Layer 3 of a small transformer language model trained on English Wikipedia (10 layers, counted from 0, width 128).
Take only the direct path to the model's output, skipping the later layers: a vector added to the residual stream pushes a token's score in proportion to its dot product with that token's output vector.

Output vectors of the tokens that the questions are about. A number n stands for (n - 500) times 0.0024.
"th": 407,442,756,532,549,364,462,572,493,516,815,792,597,516,559,544,584,534,671,432,351,695,603,554,385,512,660,485,437,733,313,361,340,475,504,511,573,804,838,480,567,580,702,467,590,587,449,923,432,614,398,567,456,514,508,572,381,418,538,617,481,380,618,625,402,529,380,460,454,548,425,563,521,569,593,573,365,405,387,804,573,602,300,505,484,711,559,410,409,496,640,496,332,368,287,578,261,514,326,576,564,722,385,663,722,251,539,331,358,699,645,560,787,341,271,711,544,188,465,334,263,729,464,547,271,702,482,706
"ever": 638,359,508,562,566,347,304,191,489,654,212,739,476,518,668,675,366,372,473,505,353,638,672,802,509,422,886,483,535,198,575,632,746,556,403,587,254,575,394,532,639,405,597,319,803,449,811,194,500,725,347,492,644,728,719,337,517,367,449,553,410,685,582,518,624,505,567,419,272,554,585,446,124,526,448,490,472,634,654,285,529,537,357,357,471,632,615,479,218,405,617,386,342,313,422,520,314,812,277,523,781,268,328,789,303,409,427,204,395,480,693,531,682,354,666,744,107,283,455,389,536,468,605,453,653,583,611,511
"wo": 620,529,748,673,495,381,371,453,493,821,552,634,160,212,588,483,488,479,419,457,462,564,591,484,504,463,476,298,514,625,559,469,468,682,727,543,585,424,569,711,470,525,602,241,500,573,464,428,440,558,623,704,674,548,619,189,511,403,385,388,509,726,215,545,396,683,584,443,419,333,613,439,360,598,534,643,790,379,567,438,253,397,471,431,294,438,668,677,273,461,559,688,301,383,744,606,408,435,130,495,504,577,369,939,577,206,308,490,572,505,616,690,648,412,548,630,505,220,451,281,339,602,278,561,600,587,454,442
" October": 589,386,631,482,553,351,269,455,492,558,397,278,622,535,612,732,500,444,377,289,357,453,635,750,500,594,645,390,418,472,617,405,543,520,655,514,532,706,415,587,565,525,679,507,512,336,615,451,439,730,452,542,554,660,458,320,606,500,420,532,456,525,413,468,481,523,494,513,603,633,384,538,427,551,326,557,540,662,646,471,604,670,544,575,484,604,443,519,464,473,504,524,668,396,479,689,445,447,434,444,513,510,451,599,395,555,534,281,437,671,779,629,764,241,285,421,362,430,542,639,564,455,686,765,729,497,564,473
"way": 465,530,696,740,707,393,174,267,498,860,486,527,313,231,588,493,600,421,509,560,539,625,612,576,301,437,633,493,813,417,320,632,555,412,704,612,625,542,457,809,562,586,697,327,354,210,589,542,462,382,540,621,727,654,658,441,487,478,233,314,251,653,630,562,481,550,571,609,420,362,405,769,465,587,311,726,464,635,902,634,152,384,442,586,451,472,415,578,361,459,345,787,472,545,358,510,588,571,346,864,295,897,732,737,506,116,434,200,479,628,482,641,660,520,152,770,546,87,385,223,517,458,534,539,594,440,760,412
"ron": 634,441,725,435,495,297,242,316,491,449,428,401,649,364,436,388,671,560,637,221,585,260,600,554,717,620,557,500,648,388,342,560,654,525,524,472,489,692,623,339,416,480,428,423,640,557,372,563,348,500,281,536,528,526,274,506,530,177,405,571,372,459,533,729,744,628,386,443,265,664,594,560,373,505,230,800,551,577,505,496,379,515,414,321,337,780,474,763,646,477,527,513,386,444,810,465,429,536,440,459,680,470,578,621,318,424,378,376,482,628,542,375,368,286,439,866,210,299,594,226,783,674,611,349,396,575,477,692
"son": 698,409,562,832,539,566,166,70,493,687,401,581,598,611,509,548,508,459,570,509,383,403,534,664,337,254,531,318,181,336,325,503,351,397,367,374,436,804,618,607,447,267,709,691,680,776,470,617,440,750,434,562,600,599,473,306,361,151,545,197,470,573,558,323,571,628,574,544,173,271,510,553,705,530,478,371,582,667,670,553,346,576,592,441,108,520,584,536,595,534,746,519,242,393,635,486,311,496,267,566,526,729,359,856,448,589,307,623,413,658,812,530,625,377,528,464,691,466,635,397,666,668,496,515,377,559,642,437
"ures": 548,609,484,409,574,236,644,324,492,636,560,744,248,531,642,736,307,440,456,551,296,569,657,770,571,589,551,429,800,182,577,524,675,669,367,419,508,495,677,536,279,544,638,283,353,397,586,500,237,510,785,512,487,583,279,470,398,286,484,515,503,612,255,571,326,629,594,381,256,560,408,569,349,922,151,550,380,521,696,380,514,675,608,252,51,628,440,495,446,529,574,476,531,402,407,562,563,461,517,803,526,665,620,637,164,342,119,233,665,525,682,548,597,481,571,543,542,363,708,559,176,496,504,597,904,385,623,467
"to": 611,700,784,654,476,532,267,478,496,584,602,759,755,190,466,679,385,649,496,491,670,495,519,749,348,443,652,465,530,363,462,626,575,543,238,511,469,433,568,531,629,695,728,607,617,841,530,692,632,782,529,587,388,519,696,374,649,529,650,360,477,395,596,517,636,645,295,176,223,374,247,496,280,525,192,569,662,623,592,373,229,473,587,490,388,450,413,586,365,694,626,462,418,289,667,579,362,427,185,685,582,703,490,864,332,512,676,389,591,451,578,449,640,254,551,739,333,119,719,476,717,546,461,565,440,533,394,620
"art": 585,481,634,841,556,649,488,251,498,429,674,599,666,406,375,527,588,395,481,390,339,435,374,309,607,480,699,277,734,572,530,512,590,836,685,608,546,746,526,630,377,461,471,486,306,638,633,517,303,495,547,534,512,423,461,393,636,347,507,616,497,599,430,516,504,508,309,658,338,787,564,507,524,553,570,587,433,220,382,317,500,686,459,587,415,748,753,509,807,434,366,458,442,725,429,730,444,476,432,660,601,351,610,633,450,271,438,455,521,656,525,443,535,326,421,500,262,465,360,171,537,221,551,366,505,463,565,510
"ept": 506,462,554,275,248,522,232,512,496,463,152,548,440,495,271,540,367,230,519,374,217,424,446,468,245,466,842,440,475,280,807,566,621,660,425,508,313,732,393,485,299,726,566,618,424,680,721,564,148,756,681,601,543,660,452,155,682,196,352,592,397,723,549,341,383,575,357,270,611,750,468,571,390,659,95,592,637,381,838,297,393,279,739,630,184,584,728,376,622,372,693,437,471,490,560,536,220,720,448,668,635,800,477,679,387,127,341,427,463,495,717,348,581,279,386,580,419,693,811,484,188,504,582,605,617,481,553,371
" career": 668,573,814,791,620,252,457,271,495,495,341,529,714,382,689,682,582,314,525,457,382,612,671,602,365,484,643,237,632,550,525,539,308,746,569,527,371,634,272,779,538,439,500,548,491,481,585,562,218,675,352,344,576,495,551,92,693,160,467,631,308,646,593,556,262,590,481,536,367,656,545,707,621,814,466,581,892,940,745,284,446,509,193,385,441,832,860,828,442,199,922,578,241,753,676,505,630,527,595,685,683,574,397,556,434,581,489,346,349,706,835,520,889,424,423,837,733,507,310,437,397,609,674,765,802,421,818,337
"'": 354,423,541,816,437,661,268,598,496,531,531,523,579,218,488,456,740,454,575,310,403,369,455,634,508,301,472,361,569,535,531,485,597,490,344,549,486,412,285,683,515,396,841,176,612,646,516,389,292,481,413,296,440,608,689,506,615,246,474,726,356,451,840,371,341,437,574,496,374,370,451,544,292,239,613,432,714,600,594,391,466,529,626,455,552,505,475,491,489,359,939,439,496,343,261,621,377,419,618,731,364,801,400,594,514,546,479,505,557,424,732,555,350,586,487,478,317,531,509,424,616,493,851,468,602,400,513,362
"-": 633,592,455,594,419,457,462,645,505,547,592,483,557,485,719,496,465,630,584,554,437,660,697,382,581,441,404,592,500,407,715,484,559,504,473,450,313,600,480,469,554,473,310,450,458,500,562,376,575,367,312,468,464,582,485,605,534,493,446,394,586,436,552,512,361,484,514,533,398,495,453,455,554,431,590,500,428,511,404,405,548,368,211,432,539,383,494,514,474,627,415,720,542,696,298,487,432,613,751,435,384,696,320,505,696,622,532,613,393,289,237,437,307,350,454,412,566,484,437,422,503,511,555,500,341,603,300,571
"ood": 562,493,405,970,746,139,429,511,496,250,467,367,576,603,327,628,484,518,412,531,525,406,419,636,492,483,792,466,646,593,705,705,570,516,384,341,688,625,443,470,370,542,702,525,583,651,766,219,332,355,468,597,290,569,666,166,539,370,373,282,474,669,474,606,625,544,531,627,580,569,458,672,491,703,255,663,416,691,580,316,585,404,315,243,440,609,585,455,576,278,353,770,622,263,402,541,478,590,425,771,589,765,706,718,261,183,387,505,295,538,702,563,593,287,418,640,321,396,570,552,493,342,300,466,589,655,547,521
"iz": 381,764,577,625,470,562,730,410,502,387,363,594,458,284,348,688,552,240,442,488,338,512,483,542,308,353,627,391,550,436,708,602,707,558,515,466,412,483,531,409,413,917,554,486,652,591,634,552,372,555,544,517,736,461,473,500,478,279,464,578,524,517,524,606,753,533,424,496,692,510,500,392,371,593,378,544,413,615,495,465,438,437,697,268,560,477,208,774,687,756,587,782,500,545,429,538,548,675,443,778,531,317,477,834,532,388,646,636,410,496,500,442,601,425,559,651,491,278,449,539,254,659,222,518,749,598,569,408
"ap": 582,545,421,395,595,410,590,577,496,644,704,631,307,372,300,763,480,378,552,388,385,385,267,325,174,507,665,429,524,434,524,473,527,526,607,485,494,403,476,751,490,465,717,342,658,341,393,598,376,542,407,339,553,672,450,246,379,476,460,562,611,465,582,415,399,614,444,539,489,497,676,327,544,419,430,668,399,546,305,418,478,420,348,385,336,554,519,512,513,311,353,372,465,444,636,561,529,619,576,633,776,400,471,660,533,332,644,323,512,516,541,329,390,329,249,368,487,807,717,662,537,638,447,430,545,684,528,399
"du": 733,404,691,571,495,586,364,286,488,500,716,334,366,500,670,466,646,240,451,509,611,544,244,317,504,267,597,340,381,323,375,679,713,593,488,424,519,582,416,669,593,433,781,593,388,808,370,767,425,584,308,536,504,586,617,437,673,443,554,362,500,546,538,696,475,561,423,338,361,624,601,558,414,524,424,617,758,687,627,269,566,429,409,435,226,815,386,305,649,611,444,682,554,548,584,657,181,625,337,802,458,322,525,837,515,482,424,418,363,631,774,434,662,340,366,896,470,457,664,393,372,585,559,524,568,299,653,311

Each question shows what one neuron of this layer's MLP adds at an activation of 1. A number n stands for (n - 500) times 0.0009.

n104: 428,607,511,528,651,539,332,236,328,530,614,497,511,553,473,405,350,369,562,362,752,223,676,526,527,604,561,506,614,353,386,529,668,377,277,704,556,387,616,414,500,434,378,540,360,547,415,660,510,543,487,478,516,490,688,424,575,349,581,544,378,556,386,422,437,361,650,575,483,365,585,555,543,486,557,507,442,507,411,272,442,413,493,540,522,428,614,235,476,653,622,479,141,287,357,422,449,407,552,514,507,451,474,808,387,655,327,461,480,338,610,538,515,351,486,439,503,574,500,418,410,460,490,244,465,549,648,621
Which three tokens does it push up most, strongest first? "son", "ever", "to"

n76: 599,355,538,455,524,552,506,754,361,399,522,589,494,437,538,377,391,406,355,485,488,305,680,419,638,428,549,643,525,522,480,360,583,476,530,556,413,394,633,379,488,604,371,446,440,471,596,716,688,509,517,611,489,384,566,455,531,542,572,431,411,386,609,491,515,536,362,300,324,469,450,682,595,414,433,500,544,548,489,491,518,580,740,531,500,521,663,666,419,521,488,488,548,531,279,513,474,567,468,591,644,430,351,389,449,453,322,296,410,590,552,544,500,586,480,590,608,580,508,539,431,557,530,428,385,512,723,428
Pushed up most: "th"

n69: 456,574,592,639,430,550,494,519,618,693,562,586,431,623,701,481,400,561,317,462,358,480,414,362,522,252,507,533,520,476,542,585,384,569,438,416,555,592,400,537,387,588,550,362,490,450,465,411,548,507,587,673,578,451,543,583,294,484,480,478,477,532,525,641,555,619,551,477,481,500,415,592,467,394,506,403,254,494,543,587,443,451,349,319,541,389,636,274,437,571,526,647,563,420,314,524,614,480,417,412,522,791,583,311,389,545,288,548,233,462,569,433,650,416,377,437,284,592,673,521,384,475,336,539,503,667,643,376
Which of these tokens does it push down most? "ron"

n260: 398,513,277,449,494,520,295,555,594,350,474,475,342,481,562,506,470,544,579,635,398,416,519,470,515,443,543,491,550,576,500,559,500,426,577,530,529,366,277,461,409,614,512,485,707,600,651,368,370,563,534,615,435,668,486,399,334,398,389,463,480,538,387,442,522,633,590,458,519,587,521,494,526,520,568,449,361,497,530,405,547,536,441,506,618,625,494,407,863,671,674,754,559,497,526,705,453,724,667,577,457,539,693,392,506,447,610,251,559,402,406,522,409,295,491,568,556,284,518,479,550,506,630,354,514,554,554,610
Pushed up most: "ood"

n31: 530,420,486,597,522,513,503,515,555,509,444,516,444,571,327,412,406,452,385,417,648,671,427,649,593,416,567,503,368,456,500,406,632,471,667,652,594,522,420,601,437,470,545,463,591,450,673,490,494,239,684,503,428,430,660,635,689,811,295,634,613,703,599,552,452,503,472,613,487,500,567,583,467,417,559,603,415,295,351,646,656,525,406,368,521,389,649,484,522,368,668,569,406,506,659,620,437,414,462,559,559,592,557,552,503,608,558,391,569,700,615,468,407,596,434,664,365,563,500,758,598,503,374,408,497,671,518,522
Pushed up most: "ood"

n91: 520,503,722,298,557,507,358,365,342,568,304,567,372,700,503,584,479,320,529,580,403,484,364,383,469,481,513,645,608,491,497,563,431,743,503,416,432,737,576,612,332,561,509,360,458,518,475,425,500,583,419,497,560,330,313,529,626,407,362,426,393,481,278,441,641,564,459,365,381,355,491,620,624,546,528,468,328,446,524,597,487,420,584,454,541,330,663,450,631,407,772,523,440,521,698,371,465,602,645,237,475,575,379,579,558,604,589,584,400,506,614,491,553,396,547,591,575,565,582,521,509,414,551,394,532,350,452,528
Which three tokens does it push up most, strongest first? "ept", "son", " career"

n171: 642,386,480,360,397,595,558,552,195,454,291,487,455,487,534,500,443,513,551,560,739,396,557,403,466,551,457,380,363,482,455,595,510,770,309,500,567,544,411,566,497,395,588,452,442,433,531,351,563,682,577,569,441,464,574,307,546,286,677,531,554,516,497,345,348,570,528,507,592,644,646,541,571,464,417,685,373,539,554,315,462,409,521,515,405,541,347,565,506,424,325,494,509,397,484,439,351,542,558,239,439,777,515,585,468,284,592,583,581,430,471,560,651,515,516,543,453,391,518,458,574,390,665,388,483,671,512,689
Which two tokens does it push up most, strongest first? "ept", "ood"

n163: 300,516,267,523,631,507,469,439,532,318,589,403,310,602,516,402,543,687,604,613,538,586,629,237,378,572,483,566,359,536,571,491,416,573,437,340,755,317,557,389,503,463,695,546,628,469,347,470,458,761,459,389,561,497,478,432,617,552,450,462,655,546,519,576,493,240,436,590,549,438,476,375,577,570,355,438,449,509,433,608,439,441,357,407,625,564,422,449,519,435,614,460,640,453,644,351,395,560,423,606,738,553,566,549,655,571,516,457,503,437,560,400,551,500,468,325,497,548,343,650,530,319,546,207,670,471,488,509
Which two tokens does it push up most, strongest first? "ap", "ood"

n2: 521,655,605,663,556,357,487,388,392,321,588,648,585,527,477,436,609,608,342,447,630,287,497,472,401,606,541,473,608,485,493,413,473,392,470,500,633,484,531,453,602,585,436,601,500,618,558,666,493,531,558,644,658,487,354,467,630,553,679,449,482,427,350,520,550,527,419,548,507,462,254,359,279,401,674,430,575,568,462,583,634,275,581,642,634,520,608,678,206,421,460,416,422,624,411,324,454,520,336,503,500,557,482,539,487,428,470,590,435,448,466,421,813,475,487,698,707,221,503,506,479,634,460,555,637,417,349,468
Which two tokens does it push up most, strongest first? "to", "th"

n297: 352,687,493,659,451,435,516,727,281,662,530,421,837,696,516,540,531,529,487,526,468,402,520,334,525,526,620,321,368,488,543,373,422,503,493,652,354,367,544,612,476,497,503,560,430,287,329,285,484,219,481,380,518,522,522,756,514,623,470,656,497,645,630,571,335,612,377,425,404,569,494,542,470,690,420,394,497,485,525,483,607,364,410,538,500,448,376,407,423,470,526,423,515,412,432,412,542,270,507,443,535,661,582,539,377,324,513,478,719,615,571,529,405,644,590,481,362,473,650,506,628,567,342,424,421,582,503,351
Pushed up most: "'"

n127: 394,497,513,487,425,572,660,626,900,644,602,500,415,580,562,599,614,469,494,519,447,617,453,560,580,554,434,400,530,526,688,748,497,574,539,500,442,343,523,470,516,482,597,594,439,515,575,516,475,543,491,474,601,385,479,696,444,426,606,251,569,510,479,403,506,363,519,503,596,837,560,462,497,552,336,506,525,536,542,490,657,476,601,470,622,534,494,606,615,329,376,345,634,296,585,584,522,507,476,426,666,558,594,242,394,676,604,494,460,637,532,733,380,659,575,615,521,609,437,500,689,482,408,587,439,481,371,430
Pushed up most: " October"

n62: 455,454,349,456,448,420,506,489,680,740,449,528,538,544,421,641,430,595,485,704,473,525,540,360,314,677,703,554,415,597,520,509,577,481,497,493,487,528,368,282,375,341,586,402,466,404,573,620,590,439,365,420,355,580,411,574,577,497,553,359,374,525,437,608,637,705,711,494,597,679,541,555,684,500,452,669,606,401,494,450,571,366,407,580,493,613,524,658,394,357,599,465,535,464,567,371,497,640,510,478,443,569,394,530,626,586,370,567,555,611,500,571,559,702,615,609,567,529,629,573,448,488,689,616,417,373,623,437
Which two tokens does it push up most, strongest first? " career", "ept"

n133: 312,359,480,581,529,477,600,576,527,637,500,571,497,487,642,669,591,532,494,484,472,437,551,385,618,661,483,256,561,574,624,458,397,379,609,666,432,500,450,506,530,534,607,598,617,435,453,503,310,493,506,403,533,549,525,516,553,415,975,718,506,487,422,434,316,484,579,580,723,659,385,379,510,477,472,545,544,282,485,422,605,426,618,358,479,494,425,494,506,623,497,579,445,410,663,418,487,430,559,389,497,523,396,435,533,554,568,533,544,606,714,385,360,485,535,759,548,566,418,375,476,599,636,472,476,432,353,456
Which of these tokens does it push down most? "way"

n285: 507,462,360,548,628,334,644,607,567,674,610,509,607,573,339,503,482,394,626,648,500,555,591,447,579,560,405,643,577,401,452,467,376,503,435,328,328,431,576,383,376,270,590,491,612,372,488,536,484,480,546,408,459,380,203,525,588,385,605,735,700,510,573,639,510,668,444,480,500,446,565,678,451,405,414,494,546,669,527,462,578,355,663,524,605,512,561,333,389,348,617,471,497,485,725,577,435,555,674,410,555,339,599,378,612,447,595,429,682,387,591,603,388,447,494,379,394,427,596,494,482,406,557,601,378,443,533,451
Pushed up most: "ap"

n170: 468,512,396,506,360,379,467,572,579,512,635,577,295,335,545,407,587,479,561,463,624,509,540,655,509,398,471,611,575,386,476,619,456,619,453,426,481,476,359,576,503,509,321,374,587,542,431,547,478,301,518,615,425,597,541,420,672,317,428,378,575,265,497,538,302,383,312,548,420,471,401,433,411,624,437,686,440,572,558,556,271,544,462,606,414,250,340,337,494,670,457,579,370,506,497,352,358,376,597,685,521,625,423,523,666,534,494,471,361,494,484,531,545,543,530,545,491,471,658,547,417,447,343,680,404,574,488,426
Which two tokens does it push up most, strongest first? "way", "to"

n192: 350,561,443,555,408,444,435,481,364,642,614,557,500,723,469,578,578,459,497,446,356,428,605,712,432,426,453,657,710,527,339,482,378,672,503,433,410,589,743,612,434,527,595,521,642,417,644,667,471,540,453,430,512,479,475,510,652,487,261,528,540,484,726,569,548,532,651,464,490,591,587,411,756,734,509,497,469,467,603,519,497,641,401,402,579,525,713,578,422,490,529,327,539,448,609,418,723,586,583,399,376,435,390,603,468,462,452,494,619,430,543,513,404,592,654,497,649,782,473,494,390,429,349,563,559,500,527,627
Pushed up most: " career"

n222: 688,463,528,497,457,417,516,750,349,513,555,520,438,578,493,466,431,642,397,533,297,664,497,317,490,473,396,466,560,488,449,472,669,615,490,353,524,480,399,699,411,437,389,462,618,252,559,497,801,587,458,614,516,618,578,473,597,712,545,490,590,517,229,681,389,634,553,448,269,449,594,490,360,576,438,470,733,418,604,615,404,359,277,535,311,411,413,520,529,627,597,674,349,378,383,560,612,490,374,571,542,469,497,336,497,483,517,553,386,497,592,639,582,528,539,533,672,376,418,509,317,445,329,441,331,503,323,474
Pushed up most: "wo"

n11: 551,542,583,588,339,500,497,389,611,598,485,451,543,569,465,754,396,565,549,370,637,557,484,678,503,516,717,560,476,554,532,534,429,619,483,534,526,510,503,577,268,623,578,463,470,575,551,523,343,415,715,561,473,348,547,233,527,428,427,554,556,618,598,553,451,445,330,396,621,398,598,494,313,473,649,612,340,573,676,388,635,444,714,584,632,503,239,487,564,503,618,341,457,625,507,573,378,362,514,705,446,666,515,437,553,532,360,494,561,273,367,394,764,473,589,532,637,440,457,485,551,381,601,522,656,516,324,522
Pushed up most: "ept"

n271: 252,456,540,550,469,613,696,624,447,500,554,519,388,443,411,658,585,556,506,379,662,557,497,566,576,497,494,460,467,526,469,391,770,490,452,562,708,620,380,518,494,411,607,309,771,416,592,573,575,507,415,558,544,298,414,456,487,506,447,370,551,563,557,468,425,588,709,465,638,553,338,599,471,355,594,648,457,612,556,210,404,539,609,506,463,401,446,414,552,531,522,561,321,533,345,487,509,423,385,525,397,427,514,607,472,617,593,315,491,615,689,584,517,529,561,650,442,616,651,630,442,488,597,665,520,663,444,404
Which two tokens does it push up most, strongest first? "'", " October"

n137: 424,346,576,345,468,581,376,315,668,354,449,624,584,397,603,583,466,461,454,375,503,540,523,514,595,302,336,476,465,624,630,447,588,553,456,476,540,672,442,531,581,419,479,588,493,529,732,241,421,630,742,538,288,550,620,487,582,440,527,443,690,378,468,369,546,497,325,561,559,575,590,438,419,507,353,440,300,324,488,255,520,468,407,327,581,432,703,503,404,632,536,440,543,683,551,766,435,355,283,447,430,513,604,426,393,591,441,382,638,581,517,647,606,622,500,445,604,375,466,447,463,510,503,319,594,460,622,595
Which two tokens does it push up most, strongest first? "art", "ever"

n130: 308,432,507,464,519,387,456,617,491,491,488,487,368,552,459,428,591,631,452,439,563,698,397,527,366,500,540,566,688,387,468,591,417,585,596,581,572,366,490,402,470,687,512,617,451,304,437,358,422,557,525,574,684,469,661,403,644,317,584,472,439,435,353,490,506,468,322,527,552,479,479,660,599,403,604,321,335,485,662,604,183,680,615,559,621,708,391,557,516,568,549,408,543,392,393,421,500,643,524,227,591,470,560,566,457,660,677,506,601,521,619,484,690,698,487,465,334,515,552,353,434,425,370,571,574,484,371,562
Pushed up most: "way"

n202: 366,409,439,575,634,493,441,873,347,543,478,429,510,585,672,397,423,594,621,598,487,694,537,585,507,347,472,303,446,519,637,592,570,483,455,596,405,610,644,359,444,391,587,561,719,539,573,597,510,595,658,324,563,287,582,281,524,452,436,562,601,442,546,483,391,551,457,633,347,449,302,507,556,437,263,466,619,382,500,340,661,393,497,481,395,503,529,619,441,388,178,576,557,600,664,406,334,632,672,517,376,610,525,471,476,574,446,312,682,503,244,416,429,642,546,560,497,466,494,599,638,565,598,463,547,568,596,311
Pushed up most: "-"

n105: 353,544,398,711,630,419,473,456,589,606,377,472,564,475,368,484,521,432,696,322,451,433,534,526,279,215,630,428,427,523,524,468,874,573,676,631,544,528,565,518,584,467,468,318,544,452,454,334,663,666,370,614,380,405,362,503,623,686,545,482,407,440,548,605,440,550,475,565,544,604,624,485,385,516,549,374,448,629,583,569,546,557,339,455,413,568,295,659,604,484,428,446,471,404,435,543,346,642,500,443,509,459,451,520,497,549,459,521,457,483,721,639,497,558,408,347,570,535,536,453,590,491,365,455,580,538,322,557
Pushed up most: "ever"

n302: 428,513,457,535,453,503,174,485,455,665,512,654,694,478,642,570,491,531,525,277,392,552,231,546,338,468,638,328,580,483,500,429,383,526,442,480,516,556,461,533,727,566,628,326,417,436,602,597,462,526,561,621,332,641,524,503,513,417,574,497,597,310,497,268,257,547,472,591,538,524,503,475,403,520,469,306,707,657,560,459,569,458,497,590,406,438,433,679,423,513,449,326,613,566,526,500,469,503,592,699,518,619,640,338,567,634,453,408,611,448,645,469,504,523,593,481,409,497,464,423,544,470,462,448,407,497,294,536
Which two tokens does it push up most, strongest first? "'", "to"

n212: 668,379,697,395,574,436,338,350,481,440,503,458,665,493,603,580,444,438,386,392,304,430,601,676,582,618,490,494,406,491,744,562,486,653,477,517,596,487,510,621,557,432,539,447,533,731,407,483,388,541,659,565,540,344,583,471,425,513,400,449,506,474,272,574,618,832,655,219,316,621,559,607,372,568,573,493,468,518,512,480,494,619,438,372,511,335,304,391,558,621,474,353,528,484,740,483,513,517,574,533,456,743,573,496,364,484,490,411,615,572,607,409,362,402,468,638,613,409,401,398,482,509,497,363,337,651,416,598
Which of these tokens does it push down most? "ap"

n120: 546,620,493,545,509,461,341,507,823,402,584,424,416,522,525,317,401,412,497,560,416,425,752,487,282,535,467,453,527,459,420,503,477,252,481,566,548,325,464,458,549,581,272,618,436,607,466,464,529,616,537,625,547,642,532,706,425,593,611,491,500,449,384,419,611,459,603,441,653,533,584,500,435,402,438,340,456,637,626,538,240,606,720,470,490,516,372,602,627,284,468,455,592,406,366,433,509,516,438,400,552,458,529,476,426,516,472,655,748,587,506,400,563,612,559,450,586,383,404,377,282,509,411,559,325,560,524,454
Pushed up most: "iz"

n252: 575,439,601,693,392,482,526,508,679,623,581,394,553,701,638,458,439,473,592,585,477,538,514,799,606,695,212,614,446,519,395,606,606,455,629,443,545,463,443,448,317,594,532,451,389,576,416,454,699,589,546,660,590,493,583,305,550,645,463,450,432,383,437,584,634,593,352,479,644,399,706,473,381,507,670,503,584,326,468,355,415,493,551,608,376,463,493,349,600,401,459,584,394,598,447,689,433,560,489,486,388,225,468,302,514,439,579,474,641,431,423,547,454,446,299,299,471,529,416,257,344,850,510,651,459,445,575,460
Pushed up most: "wo"

n108: 424,486,401,660,671,479,409,325,348,534,468,524,653,458,371,584,562,442,524,548,609,486,479,394,755,431,334,577,716,609,443,601,568,757,557,664,336,226,608,727,500,444,542,609,640,413,269,454,684,417,574,496,448,662,462,524,518,371,282,507,553,441,560,383,378,695,480,547,528,500,510,318,671,604,483,591,235,389,352,402,394,570,536,305,381,366,313,683,429,479,423,504,595,673,432,618,500,386,552,496,567,581,400,456,648,503,649,458,507,379,408,476,515,510,384,531,458,651,559,421,542,594,302,473,465,479,322,701
Which three tokens does it push up most, strongest first? "ap", "-", "art"

n201: 415,364,527,445,522,273,528,424,234,534,509,355,546,510,192,369,442,583,565,416,513,523,555,503,575,477,443,464,456,491,436,454,326,493,404,585,637,365,628,684,246,420,356,485,529,487,510,639,510,497,513,453,361,565,643,429,440,320,654,616,389,438,581,431,536,581,439,467,598,463,295,785,357,483,345,699,535,561,488,320,445,283,543,614,434,462,569,506,484,396,445,404,637,450,651,590,697,613,605,378,412,470,413,434,415,465,529,466,595,640,507,417,615,633,510,475,439,608,429,528,401,269,552,568,488,659,310,559
Pushed up most: "ept"

n231: 551,516,667,552,484,520,469,303,399,779,420,526,417,405,326,824,491,583,655,684,598,474,490,337,516,387,527,542,668,551,550,454,447,572,431,497,644,538,409,528,580,448,557,275,422,575,440,752,455,510,594,426,530,654,500,397,369,425,526,503,255,523,522,477,286,468,707,520,562,436,521,561,483,333,374,334,452,391,540,559,423,559,503,497,490,343,597,468,664,416,435,530,491,608,654,541,500,550,556,497,422,349,659,490,733,519,400,485,389,547,421,500,608,470,500,535,391,458,528,347,311,438,309,571,455,497,681,715
Which three tokens does it push up most, strongest first? "way", "wo", "art"

n75: 463,476,651,511,493,587,622,189,401,365,663,493,543,443,294,334,362,393,455,444,589,468,590,452,595,479,355,642,670,729,385,707,651,212,364,617,465,369,547,596,579,391,590,390,348,598,503,536,511,409,476,645,480,334,689,364,514,493,506,514,585,700,564,357,486,405,421,630,532,460,510,538,532,500,800,542,548,638,493,366,393,577,598,517,481,438,702,435,473,521,465,454,467,533,637,600,373,601,394,511,669,454,633,578,404,438,584,579,712,516,704,552,586,467,651,486,507,442,444,606,620,422,272,431,368,542,643,143
Which of these tokens does it push down most? "-"

n194: 592,399,223,611,647,487,534,589,549,540,500,418,406,484,639,465,506,418,229,569,515,707,572,457,479,456,461,252,520,585,458,485,379,542,636,417,535,528,408,467,542,488,564,349,411,585,559,639,465,381,356,503,470,434,741,487,389,526,588,390,537,481,372,439,589,506,400,422,436,431,566,394,552,660,611,363,516,681,581,417,622,515,604,648,628,484,695,556,423,614,475,577,512,555,703,749,575,425,582,314,595,420,462,490,500,412,478,652,299,462,429,440,507,368,636,534,603,688,434,345,309,482,630,545,619,525,569,576
Pushed up most: " career"

n82: 575,516,600,539,465,490,538,405,500,440,539,516,467,523,618,569,475,271,354,620,615,453,726,637,557,269,625,500,376,344,372,592,520,351,503,613,539,410,456,586,798,334,518,649,628,503,583,530,445,588,642,483,543,249,457,519,443,507,567,380,576,650,440,440,471,591,500,557,363,593,641,465,400,584,532,480,624,650,193,490,217,475,445,413,465,384,519,529,583,298,634,543,567,637,715,656,513,540,553,536,579,530,340,333,454,368,471,595,548,631,493,677,648,412,647,433,482,527,386,635,569,491,552,522,467,595,543,497
Which three tokens does it push up most, strongest first? " career", "son", "ever"

n157: 735,481,728,506,342,487,660,658,655,539,592,460,603,702,414,509,471,571,391,385,613,462,571,622,461,475,692,491,520,457,500,574,503,421,359,552,500,488,454,438,609,539,373,351,636,524,417,545,531,311,636,536,319,443,338,425,610,478,576,476,469,575,554,580,387,444,475,503,591,426,515,621,478,445,543,371,426,412,453,642,639,308,647,369,453,645,473,411,598,337,582,494,573,401,681,407,485,635,446,478,579,669,769,473,456,203,578,373,549,380,462,488,729,483,549,451,544,587,494,462,509,633,428,459,575,415,438,663
Which three tokens does it push up most, strongest first? "ood", "ept", "th"

n267: 312,547,673,684,537,510,427,822,129,524,520,374,497,455,274,612,542,466,453,513,355,639,663,483,521,592,316,456,500,532,493,452,581,410,529,391,462,481,562,341,282,321,465,521,506,603,410,652,535,487,488,385,491,620,514,437,611,592,534,735,480,478,482,506,611,595,475,601,576,506,518,659,494,565,396,516,546,500,724,500,575,470,657,533,372,565,570,481,565,664,576,584,304,455,523,631,481,390,643,680,250,478,556,345,596,500,500,524,478,760,700,597,570,541,580,379,494,474,566,518,605,451,399,385,523,535,455,527
Pushed up most: "'"

n94: 296,490,630,382,571,305,402,622,514,484,521,335,553,290,602,480,436,568,516,471,443,277,497,667,478,546,280,563,369,581,482,494,329,622,437,442,474,471,432,466,443,503,380,577,359,258,618,523,601,598,342,615,570,481,586,328,470,497,553,418,359,461,302,550,559,503,574,534,484,534,451,297,613,527,665,307,420,304,522,566,638,344,546,565,517,433,575,669,462,341,516,507,625,478,534,279,337,564,458,427,289,460,623,535,599,400,490,494,650,679,443,526,381,391,691,538,582,440,448,494,310,315,643,597,431,523,426,456
Pushed up most: "wo"